Layer 7 of a small transformer language model trained on English Wikipedia (13 layers, counted from 0, width 128).
A neuron's activation on a vector x is squared ReLU(weights . x), where the dot is the dot product.

Input weights of the MLP neurons that the questions are about. A number n stands for n times 0.0036.
n14: 16 -14 -5 1 19 -2 -5 -19 -6 -38 -21 13 -33 26 1 14 11 22 10 6 -36 -17 64 25 -3 9 -31 -5 2 15 -55 15 18 39 -28 -23 18 72 -6 -17 27 -29 -1 -45 5 -50 -5 -1 -6 9 -22 2 20 5 9 41 28 17 15 -40 -1 -29 11 -4 -1 -22 26 14 -10 -8 16 -41 15 1 -6 -42 -35 22 -6 -20 -12 -36 0 10 9 -22 59 18 -17 -52 -50 23 -1 9 -7 3 22 38 23 -2 -32 8 -49 -9 -19 1 -28 -22 -10 32 -30 -20 -29 -8 5 12 6 -14 31 -15 -32 -21 -35 -2 68 -14 -1 -6
n51: -10 -3 -20 27 9 9 -11 -25 -26 -42 -4 -8 -9 11 -13 16 11 -11 20 -62 -3 -28 -68 28 26 -8 -21 -2 13 -12 14 -45 36 36 30 -10 7 51 -3 5 -6 48 16 20 -24 2 8 -19 40 -74 -56 42 -44 -12 -21 -38 -16 18 0 18 19 15 -17 32 25 13 -14 -12 -37 -22 5 -26 -3 -31 5 28 -23 -30 27 -46 7 -3 -36 -37 -44 -17 23 1 -19 -37 -7 40 -54 -9 -27 -4 -22 -29 -10 -7 -69 25 26 -4 22 18 -13 7 -32 -2 34 7 -22 -6 -19 -13 65 24 -32 -37 15 13 -7 -34 3 -33 16 27
n80: 26 -10 47 10 1 -29 -7 16 -23 -21 -28 -25 -25 -26 -6 -31 -29 -9 -17 4 -17 -82 -25 -36 38 -5 38 -15 4 5 -37 18 11 -41 54 -28 15 47 10 -14 -38 -20 3 -26 -48 14 -13 14 2 -19 -3 -16 16 11 21 18 -52 12 2 -4 4 6 17 6 22 2 39 -25 4 5 13 -26 5 -19 10 13 -8 -12 52 2 20 30 29 -10 3 23 37 20 -21 16 10 18 -72 -31 -1 -2 -27 14 -17 -10 27 -31 24 41 -25 60 -26 14 -36 -7 36 11 -42 -3 -18 25 34 -12 32 -50 18 -8 -64 -3 -10 11 21 4
n90: 4 12 18 18 31 -16 -25 2 18 -14 -19 15 -23 -5 -18 10 -11 21 -29 -14 12 38 53 -28 -7 -28 -8 -11 -41 -23 -9 -2 -22 64 18 -4 -19 -2 -25 -2 32 39 25 28 33 -4 -29 30 19 6 29 21 -14 8 -30 -22 61 34 5 11 5 -58 -13 8 -5 0 -33 18 -8 -18 11 11 -44 -18 1 9 -36 32 -14 -10 -45 9 -15 -48 10 -30 13 -28 -22 10 26 18 13 37 37 -56 -39 45 -28 -19 -61 -14 -30 -43 -17 16 -8 4 -13 -12 -8 -43 -24 -27 20 28 -6 -4 32 -33 29 -61 12 11 17 30 -35 40
n93: 16 0 -31 50 -39 18 -20 -72 3 -27 33 22 0 -7 14 -12 25 42 -21 8 -19 -18 15 -3 9 4 21 21 -36 24 -17 20 0 -29 -2 17 8 5 6 22 -50 14 45 5 -35 13 -23 30 31 11 4 29 23 -16 -12 1 46 39 10 -31 7 -11 28 5 10 20 14 7 31 8 42 -14 5 -25 22 -4 -38 -15 -13 -22 -35 -2 14 -4 10 2 17 -25 -25 -13 38 48 55 -23 27 35 3 8 -56 -27 23 -13 5 -1 42 -4 8 -13 -13 -1 15 -5 -10 -31 -7 -21 34 12 35 -2 -61 -2 -48 -30 -18 16 54 -31
n113: -5 3 7 30 -7 -59 44 -16 -52 -19 -37 13 -41 -34 5 40 -14 -1 -11 -14 7 -32 15 -19 21 19 45 -18 -47 5 26 -3 -35 12 -11 -23 -43 -21 -39 4 -24 21 11 30 -7 -16 41 -4 -18 -2 11 9 35 0 24 62 9 56 -6 22 3 3 5 26 5 -5 -18 32 24 -1 -4 -44 7 -20 43 -4 -22 21 24 -35 45 -44 1 -18 -39 -7 -49 25 44 -22 -46 -17 13 -26 -12 39 -44 46 15 -26 -50 1 -3 43 -1 31 -9 -28 44 13 15 38 -4 8 40 32 1 55 18 31 26 -62 -19 -17 -7 10 19 6
n142: -26 -3 24 31 17 -51 -61 -27 -5 13 18 -9 2 7 9 54 -28 30 8 8 -3 -55 30 1 13 -19 -1 -28 43 22 2 -16 -42 31 15 -19 -13 5 -15 -38 2 48 58 -6 -30 -44 -38 -7 13 -22 -4 -30 -31 33 4 -2 2 27 14 -37 61 -41 13 20 35 2 31 19 2 19 0 28 -30 -28 -9 -52 19 33 -6 21 4 -13 6 16 -49 -17 -39 0 9 0 9 -13 -13 -18 -8 21 -26 35 -18 -7 16 17 43 29 -4 16 -2 -18 -16 58 8 -12 14 40 25 20 22 16 39 -59 -21 37 16 20 8 -5 19 -8
n147: 25 10 -25 40 -28 -29 -16 13 44 24 -36 12 -42 7 -19 -29 -59 -6 -51 40 -34 -7 6 -47 42 7 -2 -26 2 -5 -9 13 -29 -42 -9 -5 -22 57 -45 17 5 21 5 45 -26 -71 1 -9 21 24 3 -5 -35 32 5 -16 -23 -10 -8 42 -1 2 -28 24 9 -17 9 36 19 37 25 -30 47 -17 45 -1 10 14 6 -7 -10 6 11 42 -9 -28 -30 4 -38 11 7 79 -40 17 83 -1 -38 20 31 -58 22 -4 34 -21 -42 58 -25 46 -29 22 -5 -53 30 -8 15 -14 -13 1 -16 4 -39 -1 -20 4 6 -16 73 4
n158: 50 -25 23 43 6 1 6 13 -23 32 -5 29 -9 -36 26 44 32 6 -53 -40 -14 -50 6 -5 10 26 31 19 -50 -30 -70 -38 0 13 18 -37 -53 39 -35 -1 15 23 52 -8 29 37 11 0 41 -6 -2 -7 20 58 23 -20 8 27 5 -41 -12 -5 -10 -23 -22 30 8 -6 21 -11 13 16 58 9 7 -4 -47 89 57 1 -8 -8 -11 -14 18 -35 -50 -62 26 36 -11 6 -19 35 -15 51 19 -23 13 -6 -19 13 5 55 52 8 8 34 -50 52 19 16 -69 -9 33 -44 -28 24 37 -6 -5 -19 -38 -3 -39 25 22 -11
n182: -6 -15 37 12 -13 11 13 -21 13 -13 -34 24 -19 9 37 0 35 41 9 4 18 -39 -22 -5 11 -1 -12 -12 14 -6 -3 -27 6 4 3 -4 43 -7 18 -8 12 61 -24 6 10 4 5 -2 5 1 38 -6 8 3 20 -5 34 2 -20 -25 23 5 22 23 -44 -3 5 -20 -11 -28 44 35 24 -6 -4 -3 -30 37 -21 -11 17 1 11 9 19 -24 -22 -24 -66 -9 49 -7 -25 -34 -14 -40 45 -1 13 -1 2 26 51 5 27 12 -27 34 3 35 5 29 -21 9 42 -7 3 -2 -25 6 49 0 -9 19 -20 34 -13 -22
n186: 1 -6 4 -5 24 46 -9 -12 -11 46 15 16 8 -1 19 10 -1 8 5 -27 25 5 8 37 -15 -9 0 -23 -4 -34 3 20 -29 -35 -10 -6 -2 10 -18 19 -34 -24 37 -12 -12 -32 26 -3 37 -18 -8 43 -4 -8 -31 14 -9 22 26 13 -3 -26 -11 7 -31 -27 -8 -11 6 -6 -50 21 -11 -22 1 -44 -34 7 12 20 5 42 -17 -7 -8 -17 -31 -20 7 -22 -3 -18 -18 -24 -57 2 31 -7 -19 10 -13 4 28 29 -3 5 6 -12 -7 -2 -27 8 7 -18 8 -14 26 4 19 -20 -5 16 4 -30 -20 32 30 -63
n201: 9 30 14 18 -3 4 -32 -41 1 33 19 -25 -4 -17 4 -39 -2 -11 -8 -25 -23 16 12 -6 15 22 4 17 -32 47 -27 3 -4 16 32 -6 -16 15 -16 -22 7 2 11 -12 -5 -19 1 22 19 -48 6 15 -2 26 5 -45 47 15 -27 39 0 -7 37 13 -30 -4 -14 -34 28 -32 16 -43 13 18 0 9 25 -37 40 -42 -6 -51 -15 -18 14 -43 20 -18 -19 -12 7 10 12 8 -1 28 45 41 -22 -25 -50 -5 4 30 15 44 3 5 -9 -1 21 -10 -28 -27 -1 -8 16 -14 9 -17 -66 17 42 9 -34 6 34 4
n262: -10 41 7 -7 -9 42 -27 -42 -26 8 3 12 12 -23 -3 42 -24 -28 4 -32 -53 -45 -11 -40 78 10 62 -33 -19 12 -8 7 -33 0 -2 11 -25 26 -3 -16 -3 -6 1 -28 -37 -11 72 51 36 -10 -38 24 -32 -11 10 53 26 13 88 -37 28 13 30 5 -40 94 -11 -60 -14 32 -24 -58 -3 -13 -29 40 -14 -21 21 -16 -46 24 18 16 -40 -38 37 -16 -54 -77 4 -5 -3 9 3 42 18 11 12 19 12 67 18 2 44 14 -43 -1 48 57 -40 19 -84 1 -14 27 0 7 16 -5 10 42 20 -24 27 -50 -34 -4
n269: -58 23 21 29 10 -48 -7 13 -52 -2 40 -50 -23 -4 -21 31 -14 15 -5 -61 -34 2 -10 -32 -31 27 1 0 -35 -16 3 -14 19 27 48 -57 26 12 -17 37 8 29 1 1 -50 7 -44 38 -20 -14 25 -3 22 -21 -28 18 -21 -15 -13 -14 -9 16 30 23 3 48 5 28 -9 19 -9 26 -6 -13 1 24 -89 -1 9 3 -29 43 10 -9 9 -25 8 -1 17 5 56 33 24 -1 -25 19 15 -26 -49 -12 -13 -12 9 -8 45 25 -42 -16 10 -15 -21 9 -18 -27 21 7 -27 38 7 -16 26 -21 -10 0 -13 5 -18 -43
n315: 3 -25 -24 3 -19 67 44 9 10 -17 34 16 4 9 -1 10 24 38 -28 -13 -30 17 15 38 51 -30 9 10 -44 15 -16 -35 15 20 27 -25 -5 21 -3 -32 -35 59 -2 -28 -7 -1 15 42 43 -37 50 31 17 -8 24 -26 -63 13 -29 -9 7 30 -47 31 -31 71 20 -32 22 8 18 -12 37 10 15 10 16 52 24 -40 -3 -8 24 24 -44 -26 25 11 -2 0 16 -22 -36 0 2 10 29 35 -26 5 -11 28 -12 -18 -48 35 -23 7 17 -5 25 6 -6 -62 -16 25 48 27 -16 1 21 -21 2 -11 -45 33 23 17
n339: -4 -20 -28 8 -52 14 28 39 41 -5 -37 -19 -20 -26 34 0 -46 53 6 -23 4 -24 -29 -9 21 7 13 -12 5 3 -20 5 -16 -49 -10 9 -26 36 -18 14 -16 40 13 13 -31 32 -55 -18 -3 -10 11 50 -26 67 0 9 -19 6 0 36 6 -9 -18 26 47 38 26 -11 31 19 -25 -10 45 -20 -34 -68 -8 4 -19 -9 17 47 -4 -8 -9 -41 11 10 5 -22 5 -38 -17 -40 47 -2 -18 59 32 -3 8 29 14 28 59 -45 -32 -17 -18 32 -51 -5 -32 47 1 72 21 2 -15 -61 15 -15 -29 -23 3 -20 29 -58
n351: 31 -9 24 -3 -11 22 15 -64 -12 13 -13 51 -16 26 2 -11 -51 -52 -20 -18 12 25 2 -41 10 37 10 -2 -13 -2 -44 12 44 -40 24 22 -38 6 -49 -57 -7 -15 -31 32 30 -47 -31 15 -33 2 28 46 -10 10 -4 -26 -11 -18 -9 -12 -8 -17 -37 9 13 53 19 -53 35 16 5 -12 -9 2 8 5 -21 -25 25 -11 -11 -19 -4 -22 2 2 -14 -27 26 2 27 29 2 2 55 22 9 4 16 -39 -27 9 34 -17 8 36 -22 -8 86 13 -39 -9 36 20 14 20 -42 8 16 3 -5 -43 -38 -16 -35 24 12 -34
n356: -6 16 -20 -21 15 -7 -11 1 33 -19 22 -32 -19 -4 13 25 -17 3 -12 -5 -41 11 2 -37 25 -16 2 -24 -50 -27 29 16 -8 47 7 -36 -24 18 -15 -19 37 27 -22 5 32 -35 -7 18 46 -11 3 9 -15 40 2 -24 -32 19 31 -2 -28 50 -6 28 10 -2 -19 14 -13 -4 35 -31 6 -25 24 27 17 -17 2 -15 -6 -49 35 -22 -14 -44 19 11 25 -45 28 -2 -1 -17 -11 12 5 -26 0 2 -22 -33 32 -28 -16 -2 6 38 -13 30 23 -74 1 -16 -2 28 -61 -4 -58 19 5 -23 -11 -22 -31 -15 14 46
n372: 22 0 -18 37 -15 -8 -1 19 19 -34 -38 -14 14 -7 -14 -28 -74 -42 0 13 -61 -71 -31 6 93 43 24 -30 29 30 -74 3 -60 4 15 12 4 31 9 -59 -46 -14 38 -33 -47 -2 27 -49 -3 7 17 58 20 -11 57 -10 -14 59 23 -15 8 -16 41 52 -34 4 34 -12 17 2 3 -54 -5 -48 2 6 6 45 -7 -25 -34 21 -21 18 -20 -17 16 -61 -6 -15 24 -15 -46 3 -19 -26 -27 -11 46 -3 -37 19 4 -10 -37 26 -5 22 7 14 5 -4 4 12 -18 20 42 -11 13 13 24 -29 -19 -5 -21 1 -6 18
n439: 30 7 -12 45 -3 -15 -44 -30 -2 1 24 -9 25 5 -45 45 -20 18 24 -32 -30 -20 17 -16 31 -6 27 -14 -42 1 18 -16 30 56 -2 9 32 -31 -34 17 10 4 22 -23 -14 2 -29 38 27 13 -4 32 -3 31 -4 4 36 2 -4 14 1 -41 34 12 17 -28 -28 -1 45 -29 -31 -5 -19 -19 -17 31 21 32 13 -46 15 -3 34 -17 -1 -20 -4 -31 13 -1 5 -29 0 -10 47 -16 30 55 -17 -41 23 -26 -28 11 -25 -8 -4 -16 -25 -1 -34 17 28 32 -4 -12 -25 16 10 10 31 -11 -25 -47 -17 1 8 -4
n448: -24 -4 19 26 -45 -9 8 -3 -12 -12 38 -19 8 2 20 7 9 2 9 -50 6 20 36 -47 3 -20 -5 15 11 -1 41 -11 -54 7 65 -16 -25 19 -1 11 22 42 3 -25 -52 -34 -11 39 36 -15 54 -23 25 5 -4 14 -33 11 -7 -2 -6 6 48 37 -36 -18 -2 14 -11 -12 5 15 -22 15 32 -8 -24 -3 15 -16 -80 -31 -5 27 -59 -51 16 -31 -27 -10 -17 -5 20 9 51 61 -12 16 6 15 -6 39 -8 36 -3 -21 10 -3 43 77 27 19 -33 -15 23 -7 2 -19 -13 -5 -37 12 -46 -20 -34 8 10 -24
n465: 41 -14 -25 -33 -2 -37 10 18 27 0 0 -1 -34 -18 1 47 -39 -22 -4 12 14 -13 1 5 2 35 -3 -51 -2 -10 26 -2 13 46 -15 -2 -11 30 -15 38 14 57 -18 -1 35 19 11 -32 -10 22 3 6 -28 16 -12 52 -15 -10 23 47 48 -35 -30 39 33 -12 33 19 22 40 63 -18 16 -9 4 -2 -24 45 8 33 -15 -8 -19 45 18 -19 6 -17 13 15 -15 4 -5 15 44 34 -10 27 -19 -5 10 -45 -4 9 -4 28 -45 -49 5 -6 -61 -12 -2 -14 51 27 14 25 43 52 58 -19 -30 -24 9 -2 27 14
n470: -3 -1 2 21 -47 38 -23 -32 4 21 -47 67 -17 5 43 -19 8 -48 12 -16 5 32 37 -23 -34 26 27 -21 -39 -56 51 44 -31 15 7 -45 -31 58 -25 10 -44 9 16 42 26 10 -38 -44 -19 -22 5 54 2 17 25 12 3 -16 0 -43 10 -9 -2 12 6 -43 -38 -14 7 24 -20 17 32 -18 -2 -16 -35 8 23 8 -11 27 4 -40 -42 6 8 4 -29 -14 31 19 -60 13 -8 -6 -29 50 16 -55 -7 -48 44 0 51 32 -45 -32 -41 -9 -69 23 27 -24 19 37 45 44 71 -19 -27 -42 -18 -2 27 25 9 -81
n476: -10 17 17 6 -23 -26 -10 -56 -68 -2 16 -54 -52 1 23 -26 -13 -38 -52 13 -23 33 9 -45 29 -2 -21 1 -39 24 28 -42 13 20 -27 -6 -24 -5 -4 -6 -39 26 17 -63 -37 -42 18 -42 2 -35 13 3 -19 -2 -26 29 1 36 36 9 29 -20 15 -14 3 8 13 36 -5 -70 58 -20 16 -37 -5 10 7 11 -8 -15 6 10 -2 40 31 -12 22 17 -17 18 33 10 -9 -2 13 -45 1 -59 12 14 -20 -13 22 8 15 16 28 17 19 -11 -22 -7 1 -56 31 -29 0 -7 44 39 -19 -2 -21 7 3 1 -12 31
n503: -1 -23 40 14 -3 32 -22 -66 -4 -29 12 -1 -33 11 0 15 12 24 -7 -55 -21 5 15 -22 2 20 -16 8 -39 36 35 -40 47 19 14 -45 -43 -6 6 25 36 51 3 -34 -48 -12 -18 6 -19 -7 36 28 -2 26 5 -40 4 -2 -4 -24 32 -27 4 8 -20 8 -11 -17 -20 -31 41 -10 -24 -1 59 21 5 11 -32 -38 14 -8 -1 -38 19 -11 -26 24 23 -5 40 -64 23 -9 -20 -9 16 42 -9 5 5 -6 -8 -17 -13 -41 -12 -9 -1 31 -12 -16 -24 21 23 37 8 14 2 -5 4 9 -13 -12 -3 35 1 10

Each question shows a token from some text and the vector x that enters the MLP there. A number n stands for n times 0.07.

" G": 3 -17 20 4 14 10 -8 -10 -3 12 3 6 -12 -6 -8 -14 -15 -9 17 -15 25 -13 1 5 -2 0 3 -1 -3 62 8 -6 14 -17 -26 -13 8 -28 16 8 -5 16 -27 10 24 4 -9 -5 21 16 15 -24 -4 13 -8 -18 12 -23 -3 2 -34 5 -4 -5 4 -2 6 8 -19 -2 18 -1 -9 4 9 4 4 -10 4 -11 -3 -16 11 -5 7 26 11 -12 -10 2 -6 -2 1 -3 -17 -24 2 4 -14 4 16 3 -4 -11 0 -12 15 -41 -10 -14 18 5 -5 8 -26 0 -2 13 -11 25 -5 17 13 17 -1 19 -28 21
Which two neurons fire most, strongest first? n503, n182

".": -5 -1 -14 -7 41 15 -2 7 7 -15 12 -10 15 7 -4 6 -4 8 -5 -19 -17 1 -8 12 3 0 3 -10 1 -6 -2 1 7 -14 10 12 20 -19 47 -8 -2 13 0 7 -5 9 -3 16 14 2 -3 -3 -6 -49 11 -11 -16 -5 -6 8 -57 17 6 -3 -12 -11 2 1 -11 -13 -5 -6 -23 12 8 10 15 24 -56 0 4 6 -13 -4 -14 -14 -14 5 0 0 10 -3 13 5 -2 7 -12 5 -3 12 -4 13 4 -11 9 2 9 3 -8 -15 -6 -18 10 0 -57 4 11 2 -5 2 -4 3 -15 -3 -7 -1 -4 -1
Which neuron fires most, and how strongly? n315, at about 1.9

"d": 0 -10 24 0 0 0 8 -9 21 7 -1 22 -5 -14 -6 20 -10 -9 -11 25 63 -22 18 -4 -6 -1 13 -7 -14 24 18 17 -12 5 -39 12 22 -15 11 -8 -12 4 10 16 21 14 -12 -6 2 -3 -8 -16 -17 -1 17 -1 -1 -9 6 -6 -43 -23 -16 13 2 -10 16 -13 -5 3 3 -4 -20 -9 -3 0 -26 2 -28 9 25 5 4 4 8 5 -17 8 3 -5 7 16 8 -9 -23 5 -35 13 13 16 -6 6 -1 -5 11 -10 9 -12 -30 -20 14 16 28 -5 -5 -6 -2 -16 -1 20 -12 -5 3 16 1 26 -4 -4
Which neuron lights up most? n470

" Nick": 4 -1 21 -27 10 14 3 19 1 -8 1 -2 8 -3 5 -4 10 9 14 -9 65 -9 -10 16 29 -16 -6 7 -7 -5 -23 -15 39 -3 -34 12 26 -27 0 28 -12 -2 -5 -4 29 -5 5 -6 -15 2 26 -28 1 -16 0 -6 0 -22 -6 0 -11 0 -16 30 1 -8 -7 20 -15 -1 -4 16 -19 5 -20 2 35 13 -11 25 -4 16 -11 8 3 8 -8 -6 8 15 22 -17 2 0 1 -2 18 -3 10 1 -3 -2 26 -4 8 3 13 -27 -12 -8 -9 -26 3 -13 4 4 11 3 3 -3 -4 -2 17 2 -1 20 -2 -2
Which two neurons fire most, strongest first? n182, n186

" My": 8 26 14 13 7 -4 -27 14 4 9 -2 2 0 1 -4 22 5 -11 -1 4 43 4 8 -20 14 -11 7 14 -9 18 14 6 12 -7 12 -6 47 -7 16 23 1 3 -14 -14 4 20 2 -6 -5 -7 -8 2 -1 -17 -3 -13 14 -11 28 -1 -31 -2 -13 -38 -3 -14 -4 22 -20 -9 5 -13 -11 0 -24 8 12 19 -25 -5 5 -6 4 -6 31 -3 -18 11 28 -12 -17 12 2 -10 -11 -2 -9 -3 22 -18 30 10 -8 16 7 -19 8 -27 10 17 20 16 -3 14 -16 8 -4 1 -17 13 20 10 1 3 -17 8 -18 28
Which two neurons fire most, strongest first? n439, n503

", as": -27 -1 -11 -3 31 7 -5 12 20 -10 6 1 15 6 7 0 17 11 24 -13 6 3 -23 -13 5 -9 -1 -6 -1 -8 -3 -6 6 -7 23 -7 10 -13 46 -13 -10 -3 -29 -1 -2 -3 14 9 5 8 2 0 11 -25 11 5 -2 7 -5 -3 -25 -4 -22 -12 -24 -23 -24 10 13 18 3 10 -4 0 1 14 28 -15 -20 -6 18 19 -2 4 7 6 -15 -4 -9 3 15 -4 -4 2 15 -2 -3 28 2 23 0 0 20 8 -7 5 33 7 -2 -16 10 -2 -6 -15 -52 -13 6 2 -12 7 -2 16 8 1 19 14 20 6
Which neuron lights up most? n315

" after": -9 -3 -14 -10 17 9 2 9 30 -4 7 16 20 -5 20 1 -12 -4 4 -5 21 -9 -3 8 -4 -11 6 -13 9 3 -19 -2 -17 -10 -5 9 -13 13 45 -2 3 -32 1 -1 18 1 -4 15 7 11 -4 7 -6 -24 17 -12 6 -8 -4 19 -31 3 -14 21 -11 -18 -9 15 4 -9 3 18 -6 13 -10 3 26 28 -39 4 15 1 -9 -2 -1 -1 -3 26 -14 6 12 8 6 9 11 2 -9 27 0 21 -10 28 9 -17 12 4 8 12 10 -5 -15 -30 -2 -1 -45 2 -1 -12 2 7 -13 28 -1 6 14 5 -21 -10
Which neuron lights up most? n372

"er": 1 -2 -1 -6 8 6 -10 2 12 2 2 19 22 3 3 -11 -4 10 7 11 93 10 6 4 19 10 19 18 -9 -1 0 7 -17 -22 -39 3 8 3 9 -1 -7 -10 2 18 7 18 -9 -2 16 0 6 2 -5 19 -2 -10 27 1 -19 -1 -39 2 5 13 11 -8 1 14 -6 5 10 7 -8 -1 -21 -1 -4 -8 -10 5 -4 -12 -16 2 -5 -7 -29 4 8 -5 0 2 18 8 -11 -9 -9 -13 6 17 -3 -7 -19 -1 20 11 10 -9 -1 6 20 6 -8 7 -19 3 -19 -12 -15 18 -1 -14 2 11 2 7 -7 3
Which neuron lights up most? n90

"h": -12 22 6 -13 -2 -6 9 8 7 14 -10 5 17 -19 -6 -4 16 -1 -25 17 42 -9 -13 3 14 -2 -27 -9 3 20 9 27 -31 -28 -20 13 -1 -11 6 -29 -4 -15 -12 -6 28 -11 9 -18 8 40 -14 -11 -2 -5 -22 -6 -17 -6 -2 -12 -7 29 2 0 -14 8 9 9 21 28 -2 -1 -28 16 4 -13 -32 -24 -18 -35 15 11 18 13 1 6 5 19 15 -13 3 7 10 12 9 4 0 11 -5 0 8 3 -9 -14 -4 -10 -12 -18 5 -15 -1 7 -2 -18 5 -27 -23 -9 18 21 -28 13 -7 -9 0 -14 -5 -5
The three highest activations, in order: n147, n93, n351

" Dev": -18 10 -2 -18 21 17 -5 6 6 -3 5 20 -21 7 4 41 -6 5 16 4 24 -1 20 -1 -2 -20 3 18 9 15 -28 -12 20 8 -26 9 25 -4 8 -7 16 7 -17 1 4 4 27 -7 1 -18 2 -14 15 -10 -1 16 2 1 36 -11 9 16 -17 -10 -4 -19 5 -21 9 -23 -14 -6 -1 41 9 3 24 9 -32 -10 -2 -8 1 -20 5 -7 -9 7 16 31 12 2 -4 0 0 19 8 9 4 22 19 -6 6 11 -14 -1 24 -25 -40 -31 -2 -1 7 12 -8 1 21 -1 -25 -6 -8 29 37 15 0 -5 13 2
The three highest activations, in order: n142, n503, n315

" (": 6 -5 -21 -6 17 -2 17 -3 0 4 24 -14 -1 9 -27 -12 8 26 -8 11 7 33 -1 24 6 -20 -7 3 -14 35 -15 17 30 4 -12 -8 48 -3 28 -13 -20 -20 -11 4 -2 19 -4 8 -6 7 3 0 12 -11 -10 14 -15 -11 -11 -11 -58 3 -7 1 -1 9 -1 -3 2 3 8 -19 -7 -8 16 -8 25 -18 24 -13 -16 6 -9 -10 24 13 -14 14 3 -20 1 -2 -1 -2 -34 8 -16 0 -2 12 0 19 11 -7 2 -27 17 7 -11 22 -11 -13 3 -2 -31 -10 12 4 4 -9 -2 10 6 16 4 -11 18 8
The three highest activations, in order: n315, n93, n14

" /": 10 -5 -7 -21 15 21 -8 -9 2 20 10 -6 25 -3 10 -5 -9 7 -10 12 29 3 -1 12 -16 -4 9 -15 6 -5 -27 2 27 -9 -35 -22 -13 -10 30 -18 -1 -15 12 17 -15 5 -4 9 1 4 20 -17 -7 13 2 4 -17 -16 -7 -1 -57 -11 -3 -14 -15 -13 -10 -5 -7 5 4 12 -8 44 -31 18 9 -21 2 -6 6 13 4 -4 12 13 -17 5 1 5 4 10 -10 0 -2 11 14 17 2 22 -21 -20 -20 11 -35 -4 33 -8 14 0 5 -1 -36 11 -30 -11 -2 -10 -4 2 2 8 -8 5 24 2 -9 3
Which neuron lights up most? n186

"ani": 2 -5 7 -3 19 -4 17 -6 -3 -18 1 19 29 -11 -21 3 -4 1 -9 11 84 -3 10 -9 -8 5 -6 20 5 -11 -5 8 -8 -15 -21 -13 13 -22 9 -1 1 4 -16 -1 16 13 2 11 27 4 19 -4 -2 20 -5 -10 -4 7 14 11 -13 8 1 -26 -18 5 14 -1 -15 -5 -14 6 3 8 -3 -2 2 -19 2 18 12 -17 -20 -9 -4 -9 -11 13 27 8 7 9 -7 5 -11 16 9 6 29 14 4 22 -3 9 10 18 8 -22 -5 -5 10 4 8 9 0 10 -16 3 -7 55 -6 -16 2 11 -6 -4 -13 -6
Which two neurons fire most, strongest first? n113, n351

"2": 2 11 7 -11 -8 -13 3 10 -16 8 -2 -17 7 -2 -11 1 18 23 32 32 21 2 -25 13 -6 4 -29 8 32 10 -31 1 3 -11 -14 -7 25 -4 26 1 2 2 -8 3 7 4 -4 -16 17 -19 0 -15 0 -23 22 1 -22 11 1 8 -23 -5 -12 -29 -5 -11 -3 -8 7 -3 15 18 23 37 5 -14 -6 -21 -3 4 45 10 25 -18 0 11 -4 25 -12 32 14 14 6 -22 4 -7 -7 8 28 5 -6 9 7 -14 23 -8 1 11 -4 7 -8 -19 -18 21 -23 -15 13 2 3 -4 27 -2 15 0 0 -12 9 -10
The three highest activations, in order: n182, n339, n80

"5": -1 -14 3 -3 16 -27 -1 0 -9 -2 -13 -4 5 -13 -15 -14 4 4 4 21 28 37 -24 11 -11 3 -33 3 26 8 12 -24 -11 -18 -25 -15 -2 -10 18 8 -2 -13 15 19 15 4 7 0 -16 -3 15 -23 -15 -14 -17 20 -24 1 -3 -34 -8 23 3 -47 7 3 -7 2 -7 -7 15 22 0 35 3 10 1 -5 -1 9 31 1 -10 12 21 6 14 12 -1 38 24 -8 5 -11 2 -5 4 -15 -6 -2 23 -16 19 17 16 4 18 18 -1 -8 1 -32 -7 13 10 23 -18 -1 -1 -4 1 -29 16 9 6 -14 -5 2
Which neuron lights up most? n476

"c": -1 11 -2 6 -9 -5 -4 -16 14 -27 19 8 -3 -11 -15 7 20 -7 -41 14 -11 -9 -4 19 -13 -9 14 -11 -14 19 9 9 4 -14 -42 -11 42 -33 32 17 2 22 9 5 -6 2 10 -6 -11 -5 -4 0 -6 -18 0 8 3 -20 -2 -4 -22 -2 -8 -5 -3 -13 -9 -4 -24 5 8 -11 -11 22 -11 -36 -35 -9 6 1 27 10 -9 13 -10 1 -19 14 -11 9 -7 -2 20 -26 -29 -19 -4 7 8 5 15 -9 -17 9 -9 -15 4 -18 -13 -18 -8 19 -9 7 -2 23 14 -43 6 11 -3 -2 -1 12 16 5 -38 11
The three highest activations, in order: n14, n182, n503

" in": 0 -11 0 3 9 -4 -18 27 -11 -10 -19 9 27 -9 -19 -19 -11 16 10 -15 -5 27 -15 -24 -6 -7 -2 -16 1 -2 26 17 10 12 5 -2 6 10 30 25 -6 -17 21 4 4 22 -9 5 -3 20 3 -27 -5 -39 -18 -2 9 12 8 17 -12 19 -10 -9 6 19 -2 18 -4 26 6 6 -4 40 -4 9 15 -44 -30 -1 6 9 1 3 14 14 -2 14 -17 20 -6 -4 13 -4 -12 2 1 17 -8 -7 23 -17 13 -5 -9 -2 11 9 -2 -4 -8 -7 11 -11 -42 -7 15 -5 18 11 11 -13 13 14 6 -5 32 -7
The three highest activations, in order: n93, n269, n80

" Star": 3 -4 15 -13 5 -21 -23 32 6 0 6 -1 13 -5 -15 3 -7 -4 -6 24 62 -7 10 -7 5 -1 -16 24 5 4 -5 -13 7 -8 -11 -13 36 -4 -4 3 5 -1 10 -7 10 35 4 -9 -12 5 2 -7 8 16 20 0 17 24 -9 -1 -45 -8 -21 -43 -13 -16 15 28 1 -3 11 8 11 17 -31 -16 1 13 -27 -8 24 -9 -10 -9 0 11 -16 0 6 -8 -13 2 8 8 3 14 8 -6 -8 -1 18 25 -3 4 -4 3 -7 -6 -1 2 0 11 6 9 -29 10 -7 -1 -2 22 11 21 17 -30 -1 -9 -10 10
Which neuron lights up most? n158

"C": 16 5 -2 18 14 18 -17 -6 10 -15 12 14 5 -2 -3 8 -10 -3 7 -11 14 -6 4 -4 -5 -3 5 -14 -6 41 -5 -19 -11 10 -3 0 28 -23 27 12 3 5 -15 -14 24 -12 -4 7 2 -9 -8 16 -3 15 19 29 11 1 -2 -4 -58 -12 -19 -22 6 2 3 10 -1 -3 15 -16 -4 25 -17 -1 -9 -7 5 11 29 9 -7 9 -15 -10 6 4 -11 2 -13 3 9 -8 -16 27 -11 12 1 14 6 10 7 0 -16 -9 21 -29 -21 -12 -5 16 -2 11 -32 -51 4 -4 6 19 8 9 20 1 10 -8 -29 10
Which two neurons fire most, strongest first? n439, n14